Layer 9 of a small transformer language model trained on English Wikipedia (12 layers, counted from 0, width 64).
A neuron's activation on a vector x is SiLU(gate . x) times (in . x), where the dot is the dot product.
The model reads these tokens: " f" "all" " of" " the" " Fa" "s" "c" "ist" " re" "gi" "me" " in" " It" "al" "y" " in" " 19" "43" " F" "ran" "co" " dis" "t" "ance" "d" " his" " re" "gi" "me" " from" " fa" "s"

The vector x that enters this layer's MLP at each token. A number n stands for n times 0.027.
0 " f": -33 14 1 9 -37 11 17 30 19 -28 -36 9 23 -49 -21 14 16 -2 -4 -22 -33 14 -32 -26 28 -23 -12 12 26 -1 -65 -45 54 12 0 -32 8 -27 -41 -16 34 64 -42 47 20 -14 28 14 25 17 5 10 5 35 3 -38 30 -2 -15 -17 1 -20 -76 11
1 "all": 1 13 17 11 -28 -11 11 -9 31 -8 -9 -17 28 -26 24 47 27 3 17 -9 -30 22 14 -14 -28 30 -3 23 15 -37 -62 -23 9 -37 14 -8 2 -58 -1 -47 2 49 -70 32 -39 -50 -35 6 21 -9 -22 -20 13 33 -13 -32 -27 6 8 -35 -28 -33 -50 17
2 " of": 16 27 -12 9 -17 -6 -5 -17 -7 8 23 81 35 1 50 12 -4 -6 26 -14 35 22 -13 12 -33 -22 17 11 -16 22 -33 -20 -1 6 25 -11 -75 -13 5 -30 -18 25 -17 23 -29 2 -34 45 81 -28 -68 12 3 10 -21 -4 -30 8 7 -29 -23 -39 -55 15
3 " the": 19 36 -23 -6 -13 8 -12 9 -21 -11 24 83 59 -6 33 14 4 -4 38 -3 15 24 0 -5 -53 -24 30 4 -27 32 -40 -7 -8 2 2 -32 -74 -3 -4 -40 -17 22 0 12 -10 -5 -26 48 61 -25 -70 15 16 34 -21 10 -16 4 18 -17 -2 -46 -44 8
4 " Fa": 4 10 21 -21 37 42 20 96 -5 -15 33 -6 3 -30 9 1 26 -9 9 -11 30 23 -8 -27 -24 -23 1 37 6 5 -68 -36 -14 56 -13 16 4 30 -30 -16 -11 9 -38 -24 32 -5 26 6 24 10 16 21 59 79 4 -20 -33 -13 18 24 -23 -41 -26 -18
5 "s": -49 5 -10 -5 54 46 12 41 6 -23 -45 -30 -26 -11 58 13 21 -12 16 5 33 25 4 -20 -52 82 -45 3 21 -27 -33 -3 -31 -31 32 -18 -40 24 11 9 -32 19 -35 -10 17 -2 22 -30 59 7 -21 3 -9 41 -7 -30 15 -14 -33 -28 -25 -30 -15 -15
6 "c": -14 26 -9 44 49 4 6 35 32 -1 -26 -36 -20 -25 24 -4 40 1 -28 -20 -11 -19 -11 -29 0 14 -11 10 -16 -58 15 -28 -42 6 13 -31 -39 -35 28 -24 -9 -11 -35 9 34 35 23 62 44 33 -47 -56 10 81 31 -31 -1 13 -13 -34 28 -1 -9 -25
7 "ist": -32 12 9 17 45 -18 33 21 1 -21 -33 -44 -3 -8 49 16 3 -2 5 -11 -9 -7 -5 -41 -14 11 -12 -9 -24 -28 -6 -9 3 3 -20 -5 -33 -51 -15 -32 -21 27 -24 14 25 14 -4 66 23 -28 -86 -36 39 82 2 32 -3 28 31 -14 8 -40 22 -22
8 " re": -7 59 28 10 19 -4 -24 44 -27 6 -30 39 25 -6 20 29 -11 -14 -25 16 15 -19 8 23 6 -22 -42 -7 28 11 -38 -56 -4 30 -43 5 -9 -19 -25 2 -1 13 -49 14 -21 -10 -31 17 22 31 -29 76 49 54 32 -58 -3 -5 40 -24 -24 -21 -45 -14
9 "gi": -48 -13 32 29 20 -1 9 40 6 -9 20 15 9 -15 20 29 35 -36 33 -48 -21 12 42 -23 8 -47 -1 24 44 4 -2 -31 -18 -7 -43 -50 18 -16 -29 -13 -25 39 -24 -7 -5 -59 -28 -18 91 22 -22 -8 51 15 9 6 12 -8 10 -3 -77 -20 -23 -6
10 "me": -10 -18 -45 65 12 0 21 53 2 -48 -31 21 -5 -25 36 39 26 -1 30 -2 -47 35 7 -16 -21 -5 -28 -8 32 1 -10 -42 -19 -26 -14 -14 -17 -31 -31 -33 -15 10 -50 5 -30 7 -33 34 46 20 -47 23 25 49 -23 26 0 0 37 -40 -11 -39 -27 10
11 " in": 5 33 21 -1 -13 37 5 -6 5 -6 2 53 25 5 52 10 -7 -8 25 -19 39 9 -21 -2 -46 -23 -4 10 -5 34 -30 -40 -1 44 -5 13 -65 -19 -25 -12 -4 24 -33 13 -35 1 -37 15 87 -36 -52 46 14 14 -30 -16 -30 16 -11 -42 -17 -26 -52 20
12 " It": 13 27 12 16 12 -19 33 53 30 -18 -8 -7 30 -22 43 16 -13 -20 -2 24 7 2 -66 -35 -23 12 -8 59 39 -37 -5 2 34 -20 -11 12 -45 -40 -15 3 10 33 -26 2 4 53 43 29 -9 -28 -30 34 14 76 19 -40 -16 -10 13 6 -45 -6 -32 12
13 "al": 20 43 -10 12 -7 40 33 39 -21 7 -48 -50 -12 -34 62 0 -11 -9 -44 -22 23 -20 16 8 -29 -20 2 -17 8 -2 -33 -11 -23 -6 -10 -3 -6 6 -77 -46 28 39 -27 -42 13 -1 28 32 13 -13 -39 -42 7 65 0 5 -17 25 -13 -43 -13 -22 -15 -10
14 "y": 15 17 -2 49 4 -23 31 19 54 -34 -39 6 -2 -23 47 4 -45 3 8 -8 7 15 15 -64 -34 38 -17 9 -24 27 -14 -29 -11 -54 30 7 -23 -4 -31 -33 -47 15 -49 26 -14 19 2 26 53 2 -31 38 29 39 8 -9 3 22 57 -41 -13 24 8 48
15 " in": 2 35 17 -5 -17 36 0 -11 8 -3 3 54 22 8 57 1 -16 -6 23 -18 42 8 -22 -4 -51 -35 4 16 -6 32 -44 -33 -8 42 -2 11 -64 -14 -33 -16 -5 31 -30 16 -28 -4 -33 22 78 -26 -46 48 4 9 -28 -29 -28 28 -6 -38 -19 -15 -50 17
16 " 19": -18 15 -5 20 -36 -3 12 72 -13 -12 -11 16 13 14 26 2 11 -16 23 -19 31 5 -59 -4 -19 9 -2 4 -82 -40 -18 -52 -13 11 12 36 11 -21 -51 -16 17 59 -11 -17 -34 3 -5 50 -5 -18 -17 12 4 -11 -32 -62 -12 4 17 -2 -23 45 15 25
17 "43": -9 19 14 37 -34 -62 30 2 43 -43 -15 -22 12 -25 45 50 18 -33 -2 26 3 -26 -9 1 -25 -28 -9 14 -49 -22 -24 -8 1 -16 20 6 12 -46 -74 -16 -20 21 -32 13 -38 -2 0 43 76 9 -34 -12 16 -18 21 -25 -4 24 -9 18 -46 39 14 28
18 " F": -58 8 -19 -15 -18 7 33 60 23 2 15 -34 33 -30 -28 22 11 -41 7 -10 -20 12 -77 -5 0 -4 0 10 -5 33 -55 -35 16 27 34 3 15 4 -31 -2 -7 56 -30 44 58 -17 31 53 23 39 -29 24 7 10 4 -46 -13 10 19 26 -2 1 -13 22
19 "ran": 22 24 1 -25 8 14 40 43 18 -2 22 -35 -7 10 39 26 9 7 17 -45 20 29 -29 -26 -62 -14 44 11 5 -47 -37 5 2 18 35 -19 -29 -9 -23 6 3 47 -11 46 0 -36 6 -12 -2 -36 13 5 -3 72 29 -34 60 -19 -4 15 -89 2 -14 -11
20 "co": 3 29 -26 40 52 -11 -11 33 41 -39 -32 -31 -25 -18 18 -29 -5 -35 34 -13 21 -17 1 -30 -51 -26 -33 46 -27 22 -25 -15 -54 47 -29 -18 4 -20 -24 -11 1 50 1 -11 10 -1 41 12 22 30 -63 18 -20 49 24 0 -16 67 19 -15 -24 16 -2 -12
21 " dis": -17 57 -5 -24 12 1 -41 33 -27 19 -29 20 9 0 28 35 -28 21 13 22 22 -41 2 -6 -36 -24 30 10 34 17 -38 -54 -12 -46 4 -63 17 1 -45 7 -35 33 -45 9 6 -6 -2 0 3 31 5 28 45 72 15 -58 15 11 -22 -10 -12 -8 -56 12
22 "t": -30 -20 -32 -34 18 24 -19 57 20 -11 -31 -21 -12 0 24 14 47 -17 -11 11 -36 77 23 -25 -14 -38 -36 50 1 -8 -5 -36 -10 13 -23 -35 -24 -17 -3 -51 -33 8 -54 -46 -25 -42 -26 26 1 22 26 -41 23 -5 6 -24 48 -4 -48 -6 -32 -4 -36 -11
23 "ance": -17 7 -23 35 -6 -11 33 26 5 -18 -29 5 22 -37 21 12 12 -8 23 -16 -53 16 31 -11 -30 1 -71 15 5 25 -28 -29 -30 -22 8 -20 -11 -64 8 -39 -19 10 -46 15 -46 -27 -22 18 54 -41 -58 26 9 27 -33 -6 -35 33 53 -15 -43 -37 -25 8
24 "d": 1 31 -32 17 -5 -41 13 -17 24 5 -20 31 14 -1 -2 58 -3 -18 -4 -40 -31 -8 -10 -7 -37 -2 -18 10 -2 -20 -25 0 -35 19 22 -5 -44 -51 -15 -30 -13 10 -51 30 -46 19 -41 46 51 -32 -39 -6 11 -4 -31 0 -25 40 19 -49 -21 -44 -41 58
25 " his": 8 58 -12 11 -57 27 6 23 0 -4 -2 69 18 -6 30 23 1 8 20 -4 14 -3 -3 12 -17 -6 14 19 -2 36 -34 -5 -17 -27 27 0 -41 7 -8 7 -14 9 -13 12 -34 22 -26 48 67 -23 -35 -16 9 73 -23 37 -3 34 20 4 24 -64 -57 48
26 " re": -2 61 29 16 9 2 -16 58 -35 0 -40 38 28 -11 14 25 -11 -23 -21 22 26 -15 4 31 18 -16 -55 12 35 -7 -43 -63 -3 14 -51 3 -11 -21 -26 19 3 1 -53 11 -12 -24 -22 20 19 27 -12 56 36 45 15 -56 2 -10 31 -26 -22 -18 -45 -20
27 "gi": -46 -11 36 32 16 -2 13 41 7 -9 18 14 11 -17 18 27 33 -40 35 -50 -10 15 35 -15 8 -50 -5 29 45 -6 -6 -36 -22 -16 -50 -53 22 -21 -37 -4 -22 28 -21 -11 -1 -56 -28 -7 95 9 -19 -20 47 23 -5 13 13 -13 17 -8 -70 -20 -24 -17
28 "me": -9 -16 -37 68 -2 4 27 58 2 -49 -27 30 -1 -17 38 36 17 0 34 -1 -42 34 6 -14 -7 -11 -29 4 35 5 -11 -52 -24 -34 -11 -19 -14 -34 -32 -23 -16 -2 -53 0 -32 8 -29 39 44 15 -34 1 15 59 -25 26 -1 3 34 -42 -11 -33 -35 2
29 " from": -9 30 6 8 -28 10 -4 -11 -9 -4 19 57 36 -2 57 5 0 -18 26 -24 32 16 -20 -6 -40 -11 14 12 -6 15 -40 -22 -13 26 26 -1 -74 -1 -19 -26 -14 26 -17 22 -31 -15 -25 39 86 -17 -71 40 1 17 -24 4 -26 9 -15 -40 -10 -25 -48 24
30 " fa": 16 24 30 -7 2 22 19 63 15 -35 13 37 16 -18 18 12 -1 6 10 22 36 7 3 -19 -22 -43 12 21 3 14 -80 -43 0 95 1 -13 10 15 -23 -13 -12 3 -41 -17 -8 -28 16 -30 54 -28 15 27 20 69 26 -19 -24 2 -6 23 -18 -44 -48 -48
31 "s": 6 10 -16 -23 31 31 -26 12 6 -19 -42 -23 -31 -17 55 8 21 6 -14 25 -2 22 21 -25 -25 63 -32 0 -4 -36 -46 -43 -36 -5 35 -32 3 -2 27 20 -29 6 -49 -18 18 -21 17 -51 84 -9 10 12 -21 -15 -12 -36 28 1 -52 -35 2 -26 -14 -50

Each question shows the input weights of one neuron of the MLP. A number n stands for n times 0.0063.

n114 gate: -10 -47 18 -30 -4 -4 6 13 36 -12 -26 -8 17 5 16 -14 -42 -13 2 8 44 9 29 36 14 18 2 -30 45 -36 -34 22 -6 -4 -26 19 -17 18 15 -16 36 -15 -9 2 12 -20 -26 9 4 -19 -1 8 36 -13 -41 -8 -9 -1 5 -2 -15 -30 34 18
n114 in: -21 3 -6 38 10 -29 7 -7 -21 -9 35 13 21 6 42 -1 1 -32 24 3 20 12 11 42 37 26 16 -26 -17 -14 -47 5 15 -19 24 -6 -8 20 -20 12 -11 28 15 -4 19 -9 -4 -5 9 23 23 -16 -68 -29 18 -6 46 -28 43 11 -10 -9 -31 9
Its three highest activations, in order, are on tokens 5 "s", 6 "c", 20 "co"

n134 gate: 12 -12 -30 12 -28 38 -53 13 -8 -5 15 31 21 37 -11 -4 -2 26 -10 34 -13 57 31 7 28 -34 -14 -41 -15 -19 10 3 -36 26 -20 13 4 -35 37 -2 22 14 -2 26 20 3 5 32 15 35 -1 28 -15 -8 -22 13 31 -30 -4 29 -30 -31 17 -24
n134 in: -12 -15 21 -10 -15 -25 30 -29 -23 23 8 28 -22 -1 16 -21 39 4 -4 -7 -48 24 -19 23 20 13 25 -5 40 5 44 -42 -17 -7 26 17 10 12 6 15 -38 -3 12 39 15 0 -1 33 21 58 -66 0 12 -3 17 7 -2 -13 -4 2 -11 9 -33 -12
On which token does it fire most? 10 "me"

n176 gate: 13 -40 -8 -27 13 1 12 -32 6 10 6 -1 -23 53 -1 36 -20 -13 -9 16 -10 43 -24 8 10 0 -18 -4 6 -11 12 9 -5 -2 6 5 -17 14 -4 30 22 24 -41 -33 2 9 6 6 -4 20 -11 -13 16 22 36 -21 1 11 11 -4 -25 26 16 -3
n176 in: 43 0 -14 9 -4 0 54 2 10 -8 35 -11 22 -14 25 -5 5 -2 30 -4 -7 16 0 25 15 14 54 5 13 14 -4 -1 5 32 28 -23 -21 49 38 -3 14 5 -6 -31 -16 19 7 -23 -18 -8 -27 35 18 -26 3 -31 16 18 -15 55 -32 -23 36 14
Its two highest activations, in order, are on tokens 19 "ran", 12 " It"

n15 gate: -1 -46 23 -37 -32 15 37 -25 12 25 -24 21 28 31 -9 15 7 -8 7 11 21 2 23 -61 8 14 -21 31 -1 -65 35 -1 3 8 -22 5 -15 -29 -33 -14 -16 21 -7 -4 -3 32 -2 17 -35 19 -33 23 -22 -41 -39 -5 30 -7 31 -4 33 -23 6 -17
n15 in: 17 -23 -4 -19 26 -55 -20 -15 2 8 14 -6 -27 28 -3 26 -10 0 30 -11 -11 28 -7 39 47 -14 -19 44 32 -10 0 19 -59 33 12 -31 0 7 -46 -8 -3 -14 -4 -9 -29 -35 -35 -5 7 -8 -43 -38 9 15 -25 -9 4 -42 -10 10 45 6 -9 -3
Its two highest activations, in order, are on tokens 24 "d", 22 "t"

n53 gate: 5 35 -12 5 -9 5 -31 -16 10 17 2 13 -5 6 -29 -33 11 30 14 28 -1 -12 -26 -56 36 15 29 0 22 1 -6 -62 3 -66 19 30 -47 -1 20 14 2 -14 -7 25 16 -3 9 2 10 -32 12 7 38 -24 21 -9 54 26 17 -8 2 -7 -24 19
n53 in: 25 33 -16 37 20 -2 1 -26 -15 45 44 -2 32 31 6 8 12 -8 13 -7 -7 -16 34 -13 -22 -22 -20 -22 -22 -4 -5 9 -7 11 -21 -45 1 -9 1 30 -53 -29 -47 11 24 31 -39 -41 41 9 4 -18 18 44 -21 2 5 -36 -9 15 -20 42 33 -8
Its two highest activations, in order, are on tokens 21 " dis", 14 "y"

n149 gate: 10 11 38 -40 6 -13 -9 -21 -16 22 38 -11 17 6 11 3 -25 -30 -55 15 -14 -27 -7 -27 3 -13 32 8 -22 16 -28 25 -14 -29 -3 -16 -3 24 28 24 -8 8 30 60 -25 -19 17 28 28 -23 -2 -32 -38 -40 -32 -49 18 20 -8 1 19 13 -48 8
n149 in: 12 28 34 16 8 11 21 -36 1 -20 5 20 4 -7 40 23 -36 6 47 -23 -6 6 -64 -6 13 47 35 3 35 -12 7 25 7 6 -47 -13 2 12 -54 37 -22 -27 -3 14 -13 38 -14 6 8 17 14 -23 -14 36 -19 22 7 -6 -70 -29 -47 -18 4 12
On which token does it fire most, and how strongly? 29 " from", at about 0.97

n154 gate: 6 -31 -12 1 -8 -1 -2 36 -13 2 -3 -24 10 23 -27 -23 9 -33 20 2 -24 -1 25 3 -8 31 -6 -10 -15 12 -13 -7 57 11 17 26 -27 19 -20 -11 -33 -48 6 10 12 12 27 2 7 8 0 -3 18 27 -34 -5 12 9 1 -31 16 15 28 17
n154 in: -12 -29 -11 15 16 49 -17 3 -23 22 27 3 -26 41 13 -42 -14 -25 4 16 4 -1 33 -13 7 22 -4 -6 34 11 -45 -22 -33 -8 9 -13 -18 18 7 -15 -2 -48 -70 -23 -13 -18 -4 4 -16 -16 -22 11 11 -3 -8 -4 6 34 -2 -27 3 0 -36 45
On which token does it fire most, and how strongly? 14 "y", at about 0.77

n184 gate: -19 13 -13 -10 -11 -38 -16 -17 -9 7 38 30 7 0 59 34 -17 9 24 21 1 5 11 -3 18 -21 -12 -37 2 15 37 14 14 -17 4 -14 -15 46 -1 10 13 18 7 38 -35 11 -16 10 -5 -43 45 -17 2 17 -19 -19 -8 67 2 -13 -25 24 -8 3
n184 in: 19 24 28 37 -22 11 3 28 18 -26 43 50 -3 17 -23 -38 -38 -27 -26 -9 -42 -34 9 -42 -6 -33 3 -3 -18 -4 -28 -12 -29 -10 -32 -27 -48 -1 -6 -5 -12 8 -10 38 13 16 -6 -22 -7 8 -6 17 -24 17 -15 -14 -1 4 18 -34 -16 12 -31 -27
On which token does it fire most? 2 " of"

n106 gate: 32 10 -8 -45 -6 -10 49 37 -8 37 -6 4 -12 -26 -14 -13 -21 5 -7 -14 11 -20 7 -8 -18 -25 27 5 34 33 -12 -31 -2 -3 -17 48 -22 7 0 -9 10 -2 -13 -40 22 17 13 -13 -20 1 45 14 30 1 7 -26 -20 24 5 20 8 8 -6 14
n106 in: -19 -2 -18 -12 -5 -25 -8 -17 -17 23 21 -7 5 -10 2 31 -22 9 -4 -19 42 8 -12 -21 11 -45 17 6 -28 -18 -23 -5 14 0 10 28 -46 1 -50 -35 -19 -8 -5 -3 -27 -19 -28 36 6 48 8 27 24 -15 -14 43 -9 32 22 4 18 -1 -11 21
On which token does it fire most, and how strongly? 4 " Fa", at about 1.3

n163 gate: -22 5 -8 37 -8 -30 4 8 -40 32 -17 12 0 13 41 -8 -9 -17 27 -2 15 35 27 3 -24 -1 -25 -15 11 -3 -5 -7 -2 4 19 22 -11 5 -21 -35 77 -5 -9 -31 -7 3 6 -14 -9 -9 15 27 50 -26 10 -5 20 -57 -28 -3 -24 -6 34 24
n163 in: -35 3 -4 9 -6 -23 15 1 0 18 1 -28 -37 -9 43 -11 7 -41 -31 -20 17 -13 30 48 22 -34 25 11 0 42 37 24 22 24 8 -43 1 5 20 -15 11 32 -23 1 -28 -7 -13 -13 22 -26 -5 5 10 -8 22 -15 3 -11 30 -25 1 33 8 -11
On which token does it fire most? 9 "gi"

n8 gate: 46 5 10 24 13 -9 38 -5 8 -13 18 20 -15 21 5 21 -6 27 8 -18 -8 15 -47 24 4 -24 52 0 10 -21 36 -19 18 26 -13 11 -16 29 47 -13 22 1 3 13 25 26 -59 -9 -2 18 0 -7 50 9 -11 17 -20 58 -35 -16 6 -2 3 36
n8 in: 23 13 37 45 -19 -13 18 27 17 -11 12 -22 2 -11 25 1 -16 6 0 -4 65 25 27 -3 -42 28 -31 -18 -22 -5 -45 -26 15 -2 -23 -4 -13 25 22 11 19 -16 -24 16 39 -9 24 13 20 -13 -38 8 -1 15 -6 36 48 -29 -11 16 2 -4 6 -10
On which token does it fire most? 11 " in"

n111 gate: -25 16 -24 1 36 -11 8 -2 -1 -3 -13 -9 8 25 29 -10 49 -4 23 -23 -22 -16 23 14 -16 7 7 6 25 -12 41 1 36 23 11 24 -9 7 -8 40 -11 -52 13 29 32 12 19 -5 -29 -1 39 23 0 0 10 40 30 -14 23 23 17 10 14 3
n111 in: -28 -20 -4 -5 5 -57 -25 -18 49 -31 -38 10 -12 2 19 -23 -2 7 -39 -29 3 -21 -2 5 -29 1 -2 -11 15 -13 52 -6 37 40 14 21 29 11 -20 37 -2 -23 15 13 39 11 35 15 19 16 3 24 -5 24 -10 11 22 -9 18 8 -16 -11 -11 18
On which token does it fire most, and how strongly? 3 " the", at about 0.37

n27 gate: 1 -1 14 9 -17 13 20 28 -40 -22 19 -42 27 15 8 5 -9 14 3 24 -34 1 17 2 12 -2 10 22 -1 13 16 -17 -10 -15 -6 -3 12 5 -30 0 38 41 -24 28 11 23 23 -39 -28 45 7 23 6 1 29 -20 0 -10 9 29 11 52 -18 24
n27 in: -20 17 -1 -29 -3 -16 -2 19 19 -21 -1 27 -34 18 19 -19 7 2 12 13 33 -11 -39 -24 -7 -48 3 -22 -2 7 -6 -1 17 44 -5 -16 -58 -17 9 7 -18 -2 30 -10 -5 -41 29 8 21 -21 7 2 31 28 12 36 5 -35 -6 7 -25 26 18 30
Its three highest activations, in order, are on tokens 12 " It", 19 "ran", 4 " Fa"

n161 gate: -44 32 -40 -36 8 54 -4 14 4 -11 4 -14 -29 -12 -50 22 -19 18 32 4 25 28 -7 35 -1 -18 23 -14 39 20 -19 -10 -4 -11 17 -19 0 -34 38 -15 10 -20 32 -6 -1 38 37 -8 -1 -3 0 1 -23 13 17 52 10 -6 -3 -32 2 -25 -12 -16
n161 in: -6 22 -14 -23 -4 26 -21 19 -9 -1 20 6 26 49 -18 24 -23 6 15 -1 5 23 -26 11 -26 9 -27 -25 25 53 5 0 7 -9 51 29 14 8 -5 -42 -3 -33 -3 19 18 -30 50 9 36 -23 -16 -16 10 -28 16 -22 -42 -14 -13 8 17 -27 16 -3
Its three highest activations, in order, are on tokens 25 " his", 5 "s", 3 " the"

n139 gate: 12 -5 -1 -33 66 22 43 22 33 11 7 4 36 -10 -8 -21 -3 24 4 15 2 -28 5 13 25 -8 15 -15 -28 -17 12 -9 -11 -5 -14 22 -9 7 15 3 -14 -4 15 -30 -15 4 19 -18 -21 20 -27 -29 -20 24 -12 -22 -12 5 -26 -34 17 2 30 3
n139 in: 0 6 31 -28 5 -32 13 36 19 13 29 5 -42 -14 -2 -66 8 -6 -24 -3 32 14 -23 7 -4 -23 18 -20 38 -17 21 -26 -26 -27 9 -21 -4 6 29 -46 17 -42 -8 -12 5 16 18 10 -14 -11 -14 33 -6 2 24 37 -10 -2 -24 7 -7 1 9 15
On which token does it fire most, and how strongly? 6 "c", at about 1

n190 gate: 0 18 21 20 -9 1 -23 14 -20 -7 -12 7 -43 -17 0 -11 0 27 -1 -18 -15 -15 1 -16 8 -25 -18 -12 32 15 -1 -11 -30 -34 -9 1 5 -29 -17 13 -15 30 -45 29 59 6 14 -10 -16 -23 -17 11 -44 -18 8 -13 7 28 -9 -11 43 56 -17 20
n190 in: -16 14 19 -9 26 5 -3 1 3 -10 -6 -27 35 34 12 1 -19 -5 -18 -20 -7 7 -38 -2 -2 -42 14 -37 30 -20 -4 -6 16 18 30 -4 18 49 -30 8 25 28 -27 0 15 28 35 -15 -25 21 15 26 -19 -15 4 19 31 1 35 -9 2 -64 -4 3
Its two highest activations, in order, are on tokens 0 " f", 21 " dis"

n46 gate: 24 34 23 17 -22 8 -4 16 5 -44 18 -23 27 5 -10 11 13 8 0 5 11 30 -20 -7 -20 12 -15 5 -5 -11 13 -26 -19 -12 3 1 -8 -14 -9 9 -4 10 9 24 -22 30 3 -24 -13 -5 -15 -12 -11 24 -12 10 -9 59 3 6 4 -3 -17 -18
n46 in: 39 39 5 -18 -17 -19 8 -6 34 22 5 28 52 3 11 -26 44 -41 -5 17 12 -2 9 -9 -7 14 -6 5 3 14 -1 17 -10 7 3 20 11 -28 36 22 4 -25 24 3 -29 -12 -18 10 5 -34 4 -57 -4 -6 1 -1 -16 -5 -8 7 -5 28 -27 7
On which token does it fire most, and how strongly? 25 " his", at about 1.4

n31 gate: 13 -13 -26 4 1 -4 1 -25 14 -5 15 -33 17 -60 -2 -5 19 28 -11 -5 -5 9 38 -30 1 -28 2 -48 0 -15 -10 -23 -33 -20 -10 -10 2 12 -42 -10 -37 26 -14 -20 34 2 40 19 -12 26 27 -34 -15 -20 3 -26 -24 9 -2 -9 33 11 -13 10
n31 in: 11 -9 -7 13 -6 -9 30 3 29 7 6 -6 -34 -43 -6 -27 -25 -32 -4 42 -4 53 37 4 6 8 -20 71 4 4 5 30 1 -10 7 -36 30 -3 -20 -9 40 17 5 -25 34 10 0 -7 13 -18 20 7 16 -22 7 -28 15 -52 -7 -21 -10 -4 5 -20
Its two highest activations, in order, are on tokens 22 "t", 31 "s"

n41 gate: 42 -26 -24 -28 -9 50 -8 4 6 16 -30 -8 -31 -9 -18 37 -7 -15 -34 -26 -24 -3 -11 -3 15 -10 -14 36 0 -9 -9 16 14 23 -14 22 35 45 21 -6 46 28 23 -9 1 -13 -44 16 10 -1 -8 14 -3 24 -24 27 -7 -19 -5 -19 -28 -2 -23 21
n41 in: -16 7 26 -1 17 36 7 15 -32 -32 -2 4 -49 -22 -32 -55 9 -21 -6 -14 -8 18 29 17 20 3 -14 -38 -20 11 -10 4 -22 0 24 -17 3 -36 -26 21 -11 5 -18 -21 -28 30 -5 13 -30 -11 7 8 56 9 3 28 -28 37 -48 23 -4 36 15 -22
Its three highest activations, in order, are on tokens 13 "al", 4 " Fa", 22 "t"

n45 gate: -9 13 6 -5 0 -13 -11 23 19 -37 -30 1 14 19 -4 -28 20 4 -16 14 -52 28 -10 41 -14 7 9 -16 18 3 54 -5 -6 -17 1 -27 -40 7 -55 -10 29 -9 -4 3 -14 6 47 -69 -21 -12 -20 -23 16 -10 -27 -14 14 5 13 -15 38 31 -6 6
n45 in: 5 7 -3 -31 57 2 -14 -4 6 -37 -26 -40 25 1 15 3 -5 -28 5 -14 -21 -13 15 -35 27 4 -43 2 -3 -12 -1 12 -9 12 7 -46 21 17 -17 5 16 -15 -3 41 -10 3 -17 31 -12 -20 15 40 -13 9 18 2 10 -8 -1 18 65 41 11 -7
On which token does it fire most? 2 " of"

n28 gate: -29 5 -6 26 27 4 25 25 15 -1 -13 -7 -1 -1 28 2 21 -5 -12 -3 -1 -2 1 -3 -3 11 -12 -5 10 -13 -21 7 -3 10 -12 3 30 -14 -13 -11 -4 28 -10 -9 0 0 14 16 7 23 -17 2 8 33 4 0 8 20 10 -8 -15 -19 0 -13
n28 in: 15 12 -11 -20 8 6 -12 4 21 -3 7 -5 15 9 11 -13 16 -34 -20 -2 1 -6 -7 -21 -5 10 -2 20 -43 -19 -38 -26 15 19 39 -18 -13 -19 -11 -9 -15 5 -10 7 30 21 -5 -9 8 -15 -29 20 10 34 28 4 -5 2 32 -9 -12 -11 21 -14
On which token does it fire most? 7 "ist"

n20 gate: -9 8 1 7 12 -31 -13 -11 54 49 -23 52 15 31 18 -13 -5 -20 -8 36 18 -9 -29 -29 45 38 -5 -8 11 40 4 44 2 33 -35 13 16 18 3 10 8 -2 33 -12 -4 -2 -7 15 -4 -2 2 -15 20 -9 10 -11 -18 -15 -5 37 -43 -10 -14 27
n20 in: -1 -20 0 5 -26 -10 -23 -35 27 19 0 -6 5 7 -2 48 -24 24 38 26 -6 -13 -31 -61 -40 23 -53 32 11 35 -49 -12 12 4 -33 14 -16 27 27 -6 -2 18 -8 -10 8 4 3 17 -18 -14 -7 -17 -21 -15 11 -40 -10 -22 -13 22 -3 -65 25 -44
Its two highest activations, in order, are on tokens 12 " It", 13 "al"

n43 gate: -41 -28 35 -28 -26 -33 -16 -6 -12 -18 2 14 -33 -27 45 -1 -9 20 -55 -4 -28 2 41 -4 25 -7 -9 5 -23 8 0 -1 12 16 -15 -22 -28 -10 18 2 39 -10 -3 26 -5 6 -3 1 -18 24 20 16 13 29 26 25 -30 -3 -38 19 -11 42 -30 -13
n43 in: 0 -9 -27 6 26 -11 20 -3 26 -30 11 -40 -6 16 -40 26 0 26 13 14 19 -17 -9 16 23 32 -13 -14 2 -2 3 -18 16 33 -11 7 0 57 -22 3 6 -23 -23 2 -10 -15 34 -2 -9 42 21 -34 29 -21 -2 -23 2 7 9 -21 61 -15 11 21
On which token does it fire most? 3 " the"

n179 gate: 4 -10 -6 -9 -50 -1 9 13 11 15 -1 42 2 -22 -24 30 0 -18 -17 22 0 -24 44 -27 40 11 11 -14 14 4 28 52 29 4 -5 -42 4 -10 16 25 11 -38 6 82 46 -14 -47 14 24 -10 -19 30 -22 -4 -12 -15 -13 20 17 -29 -31 15 12 8
n179 in: 41 20 -5 42 -16 -4 18 -21 8 -11 -12 14 -6 1 -2 12 25 -22 -3 37 -12 40 -49 -8 -15 -22 -18 -7 -11 -14 39 -2 11 19 -7 -17 -16 -11 9 1 30 16 -6 0 17 15 6 -35 -32 -19 8 -2 13 -12 -49 24 10 7 -26 9 -17 -31 -69 6
Its two highest activations, in order, are on tokens 24 "d", 0 " f"

n147 gate: -28 17 15 5 -13 -5 1 -1 -10 -11 70 37 -37 5 20 17 -16 -4 9 -21 27 -31 -8 -4 58 -13 -13 -10 22 35 -20 -28 32 -50 -42 -30 24 22 19 34 -4 -8 19 -32 -18 -23 -5 23 -7 44 3 17 23 -25 -42 -7 1 3 25 -12 -22 -23 20 1
n147 in: 17 -15 -13 -17 -2 -6 -30 9 -1 -12 -11 -30 36 -27 36 -25 19 -15 -7 28 -39 -12 -20 -29 -43 31 -23 69 -30 20 8 0 -11 -19 -7 77 -2 -1 -8 49 18 -10 -17 -33 0 19 12 -28 29 -5 -11 17 21 -7 44 36 -20 10 -43 -12 23 2 2 19
On which token does it fire most? 19 "ran"

n152 gate: -30 26 38 -36 -28 -14 29 25 -20 3 12 5 -25 8 -17 -25 -7 -10 0 -6 -18 -21 -21 -21 -17 24 25 -7 24 -1 -18 15 9 -1 -43 -24 14 -6 -6 -10 37 -4 7 35 11 -5 1 20 -27 13 -5 -87 -7 -30 10 21 30 -18 -29 -17 13 9 15 12
n152 in: 3 55 8 8 -11 1 6 24 -19 43 -27 32 14 -24 -28 -27 54 7 9 0 4 7 -34 -7 24 25 3 -7 19 -5 -5 -22 -4 3 20 -3 8 -19 -9 -31 9 22 24 7 -27 26 -4 -10 -7 15 9 -71 -11 13 9 7 9 -16 -32 -6 9 21 9 -28
On which token does it fire most? 0 " f"